Layer 6 of a small transformer language model trained on English Wikipedia (13 layers, counted from 0, width 128).
A neuron adds its activation times its output weights to the MLP's output. To switch it off is to set its activation to zero at one token and run the rest of the model.

Output weights of the MLP neurons that the questions are about. A number n stands for n times 0.0081.
n52: -42 -8 2 -19 -10 -5 -2 -10 20 -28 10 -6 -47 30 -11 34 22 26 -30 39 -6 -13 5 10 5 2 1 -40 14 7 8 8 15 12 49 27 3 14 -22 11 22 -62 -1 41 -23 12 -12 20 -19 -10 -24 13 -37 -37 -17 41 -23 45 27 17 -31 54 45 45 45 -5 -6 -48 4 30 -61 15 11 14 -19 -18 12 -14 27 8 -3 -37 11 -2 36 -48 -55 17 37 18 5 -14 31 -8 9 12 8 -32 43 2 18 22 35 -12 -19 -32 -3 -31 5 -9 29 -9 -32 19 41 22 2 -5 -13 -20 16 6 -13 -2 8 -49 27 2
n59: 23 27 -10 -31 -7 28 -23 19 21 -2 -7 31 -13 -1 44 -29 -1 17 28 26 14 10 12 23 18 26 11 -23 -38 -10 -6 14 3 7 11 -7 7 14 -9 -57 -48 -5 27 -7 24 7 1 -7 11 -1 -24 56 29 13 -3 -5 -63 -19 14 1 9 -30 -22 28 3 -10 28 -9 -15 27 31 10 38 17 22 -43 21 9 17 22 6 -3 17 5 13 -21 -17 -7 -27 49 15 6 14 5 3 12 -18 21 -5 28 -18 -13 48 -47 -31 6 -18 -24 -12 14 46 -6 2 32 -3 3 7 24 67 6 -22 41 -25 -16 1 6 -4 8
n80: 6 -34 -6 -20 -9 4 28 17 17 -1 2 0 1 -12 -18 13 -21 47 -19 20 15 -34 -48 20 18 25 -2 -8 22 -15 12 11 30 -45 -38 2 -13 14 -12 -29 -8 26 3 10 39 -58 -12 -64 -24 -2 2 -19 -2 15 -41 -26 -31 -20 -10 31 -14 8 -25 -11 23 -49 -15 14 -24 -25 8 11 19 26 29 6 32 -54 -7 36 -11 31 9 10 -20 43 2 -6 9 50 37 6 -9 10 1 -3 4 3 -45 -13 -8 1 27 8 -37 -17 -7 -20 -40 -11 18 -1 -21 -19 -10 -47 -15 26 -1 16 -22 19 -59 18 -19 -14 -15 16
n120: 17 -3 2 -22 1 6 -20 21 -1 -29 18 20 1 -15 2 21 21 -30 -3 -13 23 -6 -12 -17 17 1 11 -16 13 -10 19 -18 36 33 -43 20 5 10 -22 -8 -18 -10 -1 -7 -9 -2 -20 -3 -15 3 -9 30 -5 -35 -21 13 4 -5 -17 -10 34 9 -15 16 -8 2 -5 18 -52 10 -14 -23 23 -9 -35 25 1 -1 -9 -28 -14 -18 -36 -6 -13 -37 27 18 3 6 -27 10 -11 16 5 -3 19 -8 -9 28 19 -30 -26 -6 -3 -14 -47 0 18 14 -14 -2 29 -2 28 -13 -18 -15 -15 -5 2 8 -14 -16 14 -16 -12 -10
n217: -8 -20 30 76 8 -94 29 -10 24 10 -8 18 9 43 -18 28 -26 -25 34 -6 14 -9 4 17 78 -60 22 -18 1 -23 39 -3 -7 -34 30 10 6 -8 -38 -36 6 12 35 29 1 38 -31 42 30 -15 -12 9 -52 3 -2 -4 37 2 32 -23 -11 -7 -29 -10 17 -13 -39 23 -14 -22 25 36 -12 35 -43 14 -17 -19 -10 -4 43 23 -2 8 -2 28 20 26 -20 51 12 25 -10 -1 17 -16 -8 27 51 19 2 -22 -27 6 26 -9 -21 21 -2 -5 31 6 -18 -17 -4 -8 25 -16 -7 17 -21 9 -21 -11 46 7 12 25
n239: 8 31 -20 -7 32 1 -28 7 -4 11 -14 -29 -46 -19 -25 77 4 15 2 11 -16 -10 -2 -1 4 -29 29 20 2 2 5 8 -37 -12 -2 -27 7 9 -14 34 7 -1 14 -29 -4 -26 4 -15 -23 -9 -7 3 -7 -26 22 -11 11 -1 6 17 11 23 27 15 32 7 -14 28 -15 -14 -38 -1 -16 20 -5 -5 3 26 -22 -17 14 -67 20 -16 16 -12 -23 15 6 -46 3 -11 -18 -2 11 7 -36 -38 -22 16 7 -49 35 -31 10 -12 -1 56 -9 9 -23 -8 -12 -11 8 -13 -39 -4 38 21 -1 36 -4 52 37 44 5 36
n308: -4 10 -7 7 -6 -14 55 -26 -40 -42 13 6 8 -4 -12 -3 15 -15 -14 7 -11 -13 -7 -4 -5 -29 -20 5 22 -19 -19 24 -5 -18 -7 19 8 7 -61 -8 5 10 13 10 -4 -40 -21 1 17 -17 -48 -59 -5 38 34 13 -7 -21 13 -15 -10 5 -36 4 9 10 7 31 -50 43 -11 0 11 -16 -22 14 -30 1 5 -1 29 -15 4 5 7 -3 14 28 -17 2 -7 8 0 -1 -13 2 44 15 -4 30 -18 7 22 -14 32 34 -10 7 2 -18 21 1 10 -12 -19 29 -7 14 -8 -34 -3 -9 -9 -36 16 -30 14 18
n371: -25 -6 -46 -16 5 -11 -3 21 -9 12 28 -11 7 13 29 -9 24 -9 51 -14 -1 27 29 -8 -16 -38 5 -29 4 -20 18 16 26 14 -11 14 -7 -10 -2 4 -16 40 1 -3 -43 34 24 -24 20 10 21 20 29 -5 -23 -29 16 34 33 15 -1 8 -10 -51 9 4 9 3 -66 -7 2 31 3 -49 3 35 11 -44 3 -19 3 -5 -3 3 -20 21 -28 -22 -14 -5 34 25 8 -6 -22 -19 33 23 -1 -10 -18 -2 37 -9 12 5 -33 -51 -11 -12 -1 2 32 -18 4 50 18 -30 21 -23 -14 2 8 -26 23 -9 -5 -8
n492: 6 11 -27 -28 -33 -16 53 -3 -24 22 -20 39 12 -11 13 20 41 -17 18 28 -22 7 -42 -40 -4 59 13 -12 -19 -13 2 -22 19 12 1 15 -12 12 -6 2 -51 -26 36 4 -15 -33 13 18 -32 -1 19 23 6 -17 32 23 -13 -44 11 -51 32 9 -30 -3 7 -39 10 13 -47 -35 9 7 -26 -16 -33 -10 -22 25 -58 48 -25 -27 -18 11 13 33 -22 20 -28 -27 33 17 -9 -23 -24 -13 16 35 1 4 26 4 -29 -37 -6 -41 -10 -27 28 -11 17 -20 16 13 -9 -12 -1 -27 -45 -17 -23 24 -34 9 -34 27 28 3
n597: -38 -1 2 -9 41 -5 -28 13 -63 -24 32 -36 -8 12 34 6 -4 37 -32 1 16 -39 -61 12 -26 15 -23 25 10 -7 5 10 -18 -1 -7 45 14 6 -64 -32 28 -23 3 -7 47 -7 -23 20 5 32 -9 20 47 10 -4 30 -26 -13 26 -22 -35 1 27 -1 48 -11 17 1 4 -26 6 -4 0 5 -48 31 -8 -27 -9 43 1 -35 6 -13 -19 -8 10 20 -25 -58 1 -13 2 25 -12 18 38 -5 -4 -32 38 1 -17 -30 4 -12 17 -15 -22 -11 7 -15 32 35 -7 9 -1 5 2 -22 3 -8 -20 14 43 28 -6 19
n666: -16 7 -41 46 -31 -1 -13 1 -1 -3 17 -31 -23 15 -4 -36 17 7 21 18 -30 24 27 -5 35 25 29 8 -25 -7 20 -32 6 28 18 -11 -28 31 -21 8 -35 -21 12 -7 22 -43 25 -1 14 9 23 -7 6 5 33 13 36 -11 -17 40 52 -8 -43 -10 34 -71 28 -16 -48 31 6 22 -39 26 -16 1 47 0 -34 33 44 9 2 8 18 9 1 -2 -17 -9 7 1 -39 -40 43 50 11 27 -17 -21 17 -16 2 -11 -23 22 -15 23 -28 7 12 1 49 -3 11 -4 25 -21 -18 21 9 8 36 12 9 -31 9 38
n667: -10 14 9 -30 8 -2 26 -14 -39 37 -14 14 -16 -13 24 -1 -11 1 11 13 14 19 -39 -48 38 -19 -40 -8 13 -2 -13 -29 -10 20 0 29 1 -8 9 4 -25 -13 25 7 16 -36 -22 -35 15 9 4 9 -16 -8 -7 6 -39 -14 -23 -1 27 18 -19 5 -35 -5 -19 -33 -4 30 -3 -17 -44 -5 -4 -8 17 -10 36 36 38 -29 -24 8 -12 -42 -24 -3 36 16 28 -44 -36 -15 27 0 -3 -5 12 42 16 -14 3 3 -48 -21 35 -12 -30 2 15 1 -18 -3 8 -26 14 18 4 67 -31 -3 -6 5 14 -1 12 19
n701: -18 -42 -34 -10 -3 21 -22 33 -15 7 7 17 10 41 35 13 1 2 16 -20 19 -9 -12 23 -28 -10 18 -8 -2 4 7 15 26 -2 -1 -40 11 -24 5 7 8 7 -22 -25 -27 11 47 20 -11 -19 17 3 -10 -25 -25 2 -28 -19 7 -30 -33 -21 27 -17 -30 26 17 5 20 23 -14 -13 1 9 -8 32 -11 12 -31 -28 -12 -21 -27 25 -2 -12 -8 21 -13 -7 -6 13 0 -14 2 29 15 -11 -22 10 38 -26 13 1 -6 8 11 -18 -10 -22 -14 -43 13 20 32 -4 -12 -24 5 -10 26 -5 9 -12 15 9 -2 9
n801: -9 -17 -27 25 8 34 -10 -16 -12 11 1 -16 11 20 -15 -16 -21 27 26 0 5 25 12 58 4 -30 -19 -22 43 30 -23 -23 63 7 1 -52 -40 -5 -22 20 -22 -30 -17 -15 15 21 29 -33 3 34 -21 10 -34 0 -1 -25 35 33 52 1 -20 13 -9 -10 25 -13 23 -7 -16 37 6 -23 -35 13 -5 -4 14 29 6 -29 12 -38 3 -30 26 11 39 -16 -18 -14 -16 40 -16 -2 9 -36 20 22 -15 -1 -11 4 34 27 -38 -8 13 -23 -40 0 15 34 -33 11 -9 -8 25 52 -32 -43 31 1 13 14 -27 -29 28 -3
n896: -3 -22 21 51 7 -1 -26 14 -24 37 1 17 -40 -13 21 -9 -29 -23 -22 -30 -19 -10 -58 -4 44 -31 11 -26 66 9 49 18 -54 2 7 13 -15 1 -20 26 15 13 19 -3 -19 6 11 -36 -23 14 -18 12 -3 12 7 37 -8 -11 -8 -19 -7 -23 21 -24 -5 -5 42 46 56 41 -27 52 0 16 11 -21 0 -17 6 2 1 -6 16 31 42 -14 15 -1 2 46 34 30 16 -2 57 17 10 34 27 -23 -20 -19 4 29 6 4 16 -32 -2 -5 17 -12 24 11 15 -36 14 31 2 25 -31 -42 -21 -24 -28 -25 -22 24
n907: 16 26 8 -7 -16 -10 24 -1 -7 -4 1 -22 -7 41 -28 22 8 5 -47 42 6 29 -3 -10 -20 6 -46 26 -5 10 15 31 11 -30 -1 18 0 -28 -23 6 14 18 2 8 1 21 11 30 -1 -36 -33 1 13 20 -47 1 65 -12 -12 -40 9 6 -44 28 -10 15 32 -5 -55 25 -9 32 17 -25 -27 -31 -35 -15 1 -3 -31 23 69 26 6 16 -31 21 17 -8 -4 -6 3 -4 2 5 7 -15 -13 15 -22 20 51 -12 -35 16 18 -25 -8 -22 -24 -28 53 -13 -17 -7 5 9 4 27 -20 -9 39 34 -5 34 26 22

Each question names a token from some text and the token that comes next. It shows the activations a of the neurons there, in the order above. A number n stands for n times 0.24.

Then comes g, the gradient of the next token's log-probability with respect to the MLP's output, scaled to length 1. A neuron's effect is roughly proportional to its activation times (output weights . g). A number n stands for n times 0.0037.

" the", then " near"
a: 0 0 0 25 5 0 0 0 0 0 0 0 0 0 0 0
g: 16 6 6 16 -12 26 -31 -35 -11 -13 17 29 -20 11 61 10 30 -29 -24 -38 5 -18 23 -41 -26 18 10 1 32 32 -16 -45 19 -3 -6 -10 58 35 -68 -12 16 6 -34 -8 10 -8 3 -5 -4 -18 -22 10 12 19 36 1 18 -39 22 -17 -38 15 -7 5 5 19 19 -32 -19 1 44 9 44 -31 -7 -9 35 28 -3 13 -3 5 -5 -39 -8 -40 -12 -6 -4 -11 4 3 44 3 19 -16 24 2 -38 18 -18 15 -24 -35 30 -1 1 -7 3 36 -5 24 15 24 34 -13 -23 2 -19 -54 -44 -35 -10 -3 5 31 1 2
Switching off which neuron hurts the next token most? n120

"1.", then " It"
a: 0 0 0 0 0 0 96 0 0 0 0 0 0 0 0 0
g: 0 9 3 6 58 -24 -21 38 2 -19 -5 -16 45 19 -11 15 6 -1 -2 20 26 9 45 28 -25 -6 15 3 -5 50 37 -14 42 2 4 -2 -5 -14 27 15 -45 5 -5 12 0 2 0 1 51 -5 -21 23 -31 -25 -33 -15 43 40 6 0 -14 -46 1 13 26 33 30 -26 -1 -7 -16 21 13 -7 11 -11 1 -36 -34 39 12 -26 10 25 6 -17 26 -33 1 -1 -25 5 21 -8 -21 -23 16 58 13 -20 3 1 1 -35 3 57 4 -13 -51 -1 1 -23 -5 17 5 2 38 -20 39 -5 3 18 -18 9 25 -62 -29 -31
Which neuron, switched off, raises the next token's probability most? n308

" S", then "us"
a: 0 0 0 22 0 0 0 0 0 0 0 0 0 0 0 0
g: 35 22 -3 4 6 -2 -17 10 -35 -22 12 -38 28 33 2 27 19 24 3 -16 -16 59 -13 9 22 -8 -19 -42 -2 15 -10 4 0 10 19 -22 47 0 28 4 -22 -2 26 21 14 -3 -50 24 12 20 -7 -49 -55 -9 -18 -9 2 45 61 28 -36 -5 19 24 0 51 -2 22 -9 -19 7 -10 -19 5 -15 -43 31 16 22 -55 32 -1 19 -36 -31 34 -15 -32 17 -17 -26 -17 -1 -18 2 -21 0 5 -1 -2 14 -25 -56 -9 4 2 10 -27 7 24 -7 -7 11 -30 -8 27 -6 20 65 -14 -1 -6 4 24 -8 -23 -10 -5
Which neuron, switched off, raises the next token's probability most? n120

" Em", then "re"
a: 0 0 0 5 0 0 0 0 7 0 0 0 0 0 0 0
g: 5 -43 32 -19 -23 -36 -22 29 -7 8 14 -14 19 -23 46 29 2 -40 12 -51 19 16 -6 -10 10 24 -2 2 -55 30 7 -33 2 -62 -30 -37 21 2 -12 9 -4 -2 -40 19 -18 20 -1 -4 12 35 9 -16 -24 15 50 37 -25 -5 -16 -47 -27 29 21 4 16 -12 -11 35 -9 -5 13 3 -44 -2 -22 28 10 26 -12 19 13 -28 4 -3 -5 -1 5 -17 -29 -8 24 -3 -40 2 29 39 4 -9 -33 13 18 -11 -6 15 -14 -33 -25 -17 -34 8 -6 -14 39 6 -13 1 15 3 55 -5 -44 24 -20 48 -5 -5 -27 -23
Switching off which neuron hurts the next token most? n492

" M", then "od"
a: 25 0 0 6 0 0 0 0 0 0 0 0 0 0 0 0
g: 22 27 -12 24 -6 -62 9 8 36 34 -32 3 -23 9 33 -35 -2 38 -5 -27 -4 -21 -4 10 48 -60 12 20 -66 -20 -12 -19 -10 -22 -19 26 7 34 6 7 52 25 -31 -67 -15 5 9 11 2 -20 38 34 11 13 33 -9 49 -47 -42 6 -4 -12 41 29 -27 9 23 9 21 12 6 -8 9 -26 5 -22 0 33 -15 -13 -8 12 -16 4 12 -3 18 -9 9 8 -25 18 -40 2 15 22 -10 16 18 -4 17 -16 13 -4 41 -21 -23 20 -19 -19 -11 16 9 -34 26 -5 -16 -13 38 4 0 2 3 -35 -18 6 6 -16
Which neuron, switched off, raises the next token's probability most? n52

":", then " U"
a: 0 0 0 0 57 0 0 0 0 20 0 0 9 0 0 0
g: 21 -24 -8 23 6 -40 11 37 39 27 5 27 33 57 -4 5 -29 -20 5 -16 -30 -58 -21 -11 -26 14 35 -35 0 -7 25 11 -19 11 -53 1 -9 -23 11 30 -14 11 33 2 40 12 -40 -16 -12 -18 5 27 1 0 3 18 35 25 -6 -27 27 -18 -25 -11 -40 5 -9 12 23 -9 -13 -41 37 5 15 20 57 -9 -1 -23 -28 -8 17 12 7 -7 4 4 26 38 -3 -17 -11 34 3 27 26 54 3 -27 -3 -33 -4 -30 -3 23 -13 5 -18 -23 49 34 -26 0 15 -44 11 0 5 23 -5 18 -12 3 14 -3 -52 -17
Switching off which neuron hurts the next token most? n217

"2.", then "\n"
a: 0 0 0 0 0 0 93 0 0 0 0 0 0 0 0 0
g: 8 -12 -17 -17 -35 -10 16 -17 46 -26 2 17 -34 -4 -12 -11 6 6 -13 7 -15 -12 5 -19 31 -13 -50 -33 3 -49 -29 6 -3 -9 -18 -10 15 5 -8 -17 29 -5 -11 -28 -24 14 34 12 0 35 -36 -17 53 -43 -7 48 15 -43 27 11 17 26 -28 2 -43 14 -11 16 -8 -21 -24 6 -27 22 -11 -11 -10 26 2 -24 -1 -18 23 -23 -10 14 -12 19 -46 -3 -32 -23 15 69 2 0 -22 -59 -16 -2 4 -16 3 49 -29 -5 7 7 47 5 1 1 -13 -27 -11 -56 8 -1 -30 42 -19 -18 12 -6 -2 -6 30 37
Switching off which neuron hurts the next token most? n308

" E", then "van"
a: 0 0 0 17 0 0 0 0 0 2 0 0 0 0 0 0
g: -6 -17 -9 -14 7 9 -12 -29 12 -38 10 -6 23 25 -13 17 13 18 -13 5 39 2 -2 -2 30 -4 21 4 72 -26 -20 36 20 -38 35 13 -42 16 -11 6 -40 -47 4 16 15 -16 -28 30 8 -12 39 -23 -55 -12 -7 -13 -4 22 2 30 32 19 -31 -20 5 12 28 33 -11 26 36 -27 -21 59 4 21 23 14 -4 -28 -30 9 -40 -19 -24 -42 -39 21 -21 16 -6 42 28 15 15 10 13 25 -8 -7 6 -11 35 -20 -14 -23 21 -13 10 -27 -42 -36 7 26 0 19 -3 27 -28 -31 -28 15 -9 1 -5 -4 10 -31
Switching off which neuron hurts the next token most? n120

" C", then "ro"
a: 20 0 0 3 0 0 0 0 0 0 0 0 0 0 0 0
g: -3 -16 34 -14 -35 -64 -23 11 -9 38 13 37 -63 -37 53 14 -7 -18 39 -25 -11 13 -13 -6 19 5 -22 -44 -1 10 -26 30 -1 11 -14 -5 -30 15 -12 18 22 -6 40 3 5 -17 12 1 6 -18 30 3 -20 7 76 9 18 -2 -8 -62 -11 38 59 24 -17 26 21 2 8 16 -27 -10 -1 -18 -8 -14 39 10 29 -7 -29 -28 10 33 13 6 -3 -6 -6 9 26 22 -24 8 14 -11 12 14 10 -17 1 -9 26 29 26 1 -21 7 -20 -14 16 2 -39 -7 -2 -30 66 -21 6 7 -24 -3 -27 10 -15 -1 -21 -4
Switching off which neuron hurts the next token most? n52

" C", then "R"
a: 7 0 0 32 0 0 0 0 0 0 0 0 0 0 0 0
g: 8 -10 -3 3 -65 11 -8 20 18 -11 -15 -1 42 -48 7 -1 5 -44 6 14 43 24 17 0 -21 -23 -44 15 24 -32 -28 23 -35 -36 -4 -16 15 1 -13 -1 15 -18 -1 27 -19 32 -12 45 33 20 -36 -17 -8 -12 -53 -9 10 27 5 -25 0 2 11 -19 -19 -5 13 3 11 45 -16 -25 -49 -1 -23 20 14 24 10 -34 -44 -31 -20 15 0 -12 28 -3 -49 0 22 -11 -11 -44 -7 13 24 24 18 -9 -34 -6 -20 -25 31 -17 -20 2 3 -34 -20 -23 -3 -12 6 -24 -53 28 24 -7 13 0 45 9 -44 16 10 -16
Switching off which neuron hurts the next token most? n120

" of", then " Hol"
a: 0 24 0 15 0 0 0 0 0 0 0 0 0 0 0 0
g: 32 -10 -24 -42 -32 -21 -9 31 -1 -2 20 26 -25 6 -2 -5 13 26 -2 41 -1 -24 1 2 25 3 8 74 -17 42 -36 15 28 -24 -19 -2 2 -26 27 -12 -9 -24 66 -22 -10 -6 53 35 27 -23 32 34 3 4 -22 12 -8 -20 5 0 17 -5 10 -11 -3 -16 24 -5 -37 20 -27 -4 -8 -35 3 -9 14 3 11 26 5 -30 5 -8 -68 -26 -19 25 48 2 32 19 -9 -6 10 0 -36 39 -13 60 -6 -9 6 -33 -16 -23 -25 2 6 21 -31 -2 4 8 14 14 -10 -48 -23 -5 -50 20 8 2 8 7 -14 12
Switching off which neuron hurts the next token most? n59

"ter", then "rit"
a: 0 0 0 19 0 0 0 0 10 2 0 0 0 55 0 0
g: -3 -22 24 -31 -15 -22 -40 -24 41 -1 53 -2 -4 20 18 1 -11 -17 -19 -4 -10 70 0 9 -38 8 -46 -2 21 -13 20 14 3 -29 -31 13 -14 -15 16 18 -18 3 -8 9 -6 2 -14 -12 21 -11 -8 -5 3 14 -21 14 -10 -44 8 -18 11 -10 15 -33 11 -32 -29 -27 18 -18 45 -26 27 21 8 -3 -46 3 10 -16 -13 -27 7 3 58 25 2 2 -2 -21 49 14 -51 46 39 46 13 3 -35 6 13 -1 5 14 -4 -16 15 -38 -16 27 2 36 -17 -48 -39 -16 -27 -5 10 -19 5 -58 4 30 -17 22 15 -6
Switching off which neuron hurts the next token most? n801

" l", then "ive"
a: 0 0 0 4 0 3 0 7 0 0 0 0 0 0 0 61
g: 11 -23 30 6 -15 -3 16 -6 38 33 32 18 -16 -56 -41 -20 12 1 -1 19 54 -20 8 4 36 10 -6 5 -13 49 -1 32 -20 15 0 -41 -50 6 47 4 -8 -19 23 0 16 -29 -28 -4 10 -21 2 -2 7 6 -14 7 -13 -36 29 -25 54 3 -22 -3 33 2 -19 -14 -26 -3 -16 -6 8 -8 55 5 -5 11 9 1 -55 -11 3 40 21 -16 -17 -28 -1 1 26 -31 19 15 12 26 21 23 7 10 13 -11 -11 -15 -37 -8 0 -41 15 -11 -64 -10 -11 -32 -18 24 -23 15 -4 3 -4 -5 11 46 26 47 21 46
Switching off which neuron hurts the next token most? n907

" Tim", then "es"
a: 0 0 0 29 0 0 0 0 1 0 0 0 0 0 0 0
g: 2 -20 -2 -5 31 39 -1 -3 -6 43 48 32 -17 4 1 -10 -5 -34 25 19 -15 -1 15 27 38 -30 8 26 25 15 -4 21 1 45 -4 5 -7 -2 -10 3 11 15 7 -36 -12 24 4 34 -12 2 2 -28 24 53 -32 -13 7 -9 16 -57 8 -24 -4 -6 40 -11 -14 5 29 -31 -10 -50 46 2 -37 -27 -13 17 20 9 23 -41 -20 2 -12 -20 -6 4 -3 -13 -35 20 -7 -12 -24 -2 -13 -37 -14 6 -19 15 -28 28 -18 8 -17 -7 -4 43 -32 -3 27 0 -4 -5 25 37 -2 68 -5 -31 -8 10 36 -30 -43 -63
Switching off which neuron hurts the next token most? n120

"ards", then " in"
a: 0 0 0 0 0 0 0 0 0 0 16 0 0 0 0 0
g: -45 1 -17 11 -39 3 -33 -11 -5 28 45 -14 -2 23 -15 11 63 -1 42 -6 -5 16 -2 37 25 10 -20 -20 -42 32 34 -34 0 34 23 22 23 -5 -48 19 -3 24 -44 -5 0 6 -23 -1 9 23 -22 42 -27 6 14 -19 17 -61 32 23 9 -48 -19 -10 20 -6 -25 -58 -26 -23 39 26 31 26 22 -25 20 -8 -22 41 34 3 23 -20 -14 -5 5 9 19 19 14 20 19 -20 25 -19 -17 16 -21 12 -1 4 -10 15 9 29 -16 9 -28 18 4 -30 -11 25 -1 21 18 -3 -9 1 -53 23 5 5 -8 -17 -10 6
Switching off which neuron hurts the next token most? n666

" 3", then " |"
a: 0 0 0 1 0 0 0 0 0 0 0 21 0 0 0 0
g: -14 -20 15 6 4 0 -4 5 -44 -23 -19 6 -40 -10 -39 -15 -31 -47 12 20 -6 24 -29 -26 7 12 1 29 -9 -26 -15 -44 -38 -3 -14 55 -30 -3 20 15 -36 -1 0 25 45 40 -1 -20 -26 2 12 38 14 12 11 -16 12 -17 28 -12 34 13 -9 7 42 -47 19 9 -15 8 -14 -24 -3 38 -32 -21 7 -20 -28 18 11 -18 45 11 -20 14 4 -20 30 -31 38 -18 -8 -15 86 -13 11 -8 -8 9 13 10 1 12 -10 -26 12 -15 -20 4 -14 11 19 -32 1 6 -48 -12 43 -18 -19 14 -16 -12 -37 5 15 -43
Switching off which neuron hurts the next token most? n667

" |", then " 7"
a: 0 0 0 9 0 0 0 3 0 0 0 0 24 0 0 0
g: 21 -1 -1 -10 9 73 8 8 33 22 4 -13 32 -23 19 4 -5 -15 41 -18 1 -10 -28 13 8 -13 8 3 13 7 -46 17 1 -17 -6 3 22 14 -10 28 -4 32 6 -14 12 26 -19 -10 6 -26 -4 9 -55 -16 -18 -13 -77 38 -12 4 16 -46 13 -44 -29 -33 7 -15 -2 -11 -17 13 6 -7 -8 17 -73 29 -13 3 -9 -66 -32 16 -18 -37 32 21 -68 3 -7 -9 -31 -11 16 -9 -1 -1 -29 -3 -35 -2 -1 49 -10 31 11 11 8 7 -14 9 2 34 -9 -17 -1 -4 11 -5 0 16 11 -5 36 34 -26 1
Switching off which neuron hurts the next token most? n701

"land", then " and"
a: 0 0 0 9 0 0 0 26 0 0 6 0 0 0 0 0
g: 5 8 15 -47 -35 -9 -5 12 2 -19 -17 48 53 12 -14 -25 21 -3 23 10 -27 7 41 -3 -21 -64 -13 -29 -3 4 -30 9 -5 -17 -7 6 -12 17 15 21 -13 -26 32 9 -51 -20 -45 26 -35 16 -10 -29 -1 -39 -5 -27 -25 -4 4 -25 8 41 12 7 -3 -21 7 2 -13 37 12 -16 30 19 -44 26 -17 -36 -18 -2 12 -6 -6 32 36 7 -25 5 -16 13 -8 3 -10 -53 12 -19 2 19 -31 -17 -26 -7 -8 -28 -28 7 54 -32 29 34 5 16 36 -24 -19 2 -24 7 22 -28 34 41 26 -4 2 5 -15 40
Switching off which neuron hurts the next token most? n371

"land", then "'s"
a: 0 0 0 13 0 0 0 12 0 0 3 0 0 0 0 0
g: -18 14 5 -46 14 37 27 13 28 11 -20 -66 -10 11 -6 11 -40 -6 15 2 13 -2 -12 -52 -39 -35 -19 -36 7 0 -32 -13 27 -17 -2 17 19 -13 -9 -6 -1 5 -13 13 -41 -2 -42 0 -10 -8 -2 -21 1 -53 15 -14 30 33 3 10 17 -13 -1 -24 -16 1 -11 39 16 9 -1 -11 6 3 19 -5 19 -8 4 -48 -29 -13 -14 13 -29 22 -6 11 -23 11 -1 -17 23 -29 -10 -17 5 29 38 -39 23 37 19 -9 15 33 15 -10 48 -49 12 20 -42 -10 -18 1 22 1 -48 20 -67 35 -49 -9 -11 -7 -3 24
Switching off which neuron hurts the next token most? n371

"land", then ","
a: 0 0 0 7 0 0 0 15 0 0 9 0 0 0 0 0
g: -11 8 51 -8 -26 -61 -8 -1 -62 49 6 25 35 -11 38 1 12 1 -20 -17 17 4 3 8 -13 -18 30 -4 48 -5 15 -38 46 1 4 -26 11 28 -15 -4 -51 -39 -1 15 11 19 -22 25 5 -20 11 -4 -16 -21 25 13 0 21 -22 33 8 -21 48 -24 6 35 -2 -32 1 -19 9 16 29 -20 -14 5 -3 -30 5 -38 -34 25 -30 -22 -6 9 25 23 -12 -4 46 -6 -38 -13 -31 1 -18 23 -11 2 8 -17 29 7 -54 -9 2 -12 42 -23 27 -1 -8 8 5 32 -4 -30 1 20 10 -14 44 2 53 -5 5 -6
Switching off which neuron hurts the next token most? n371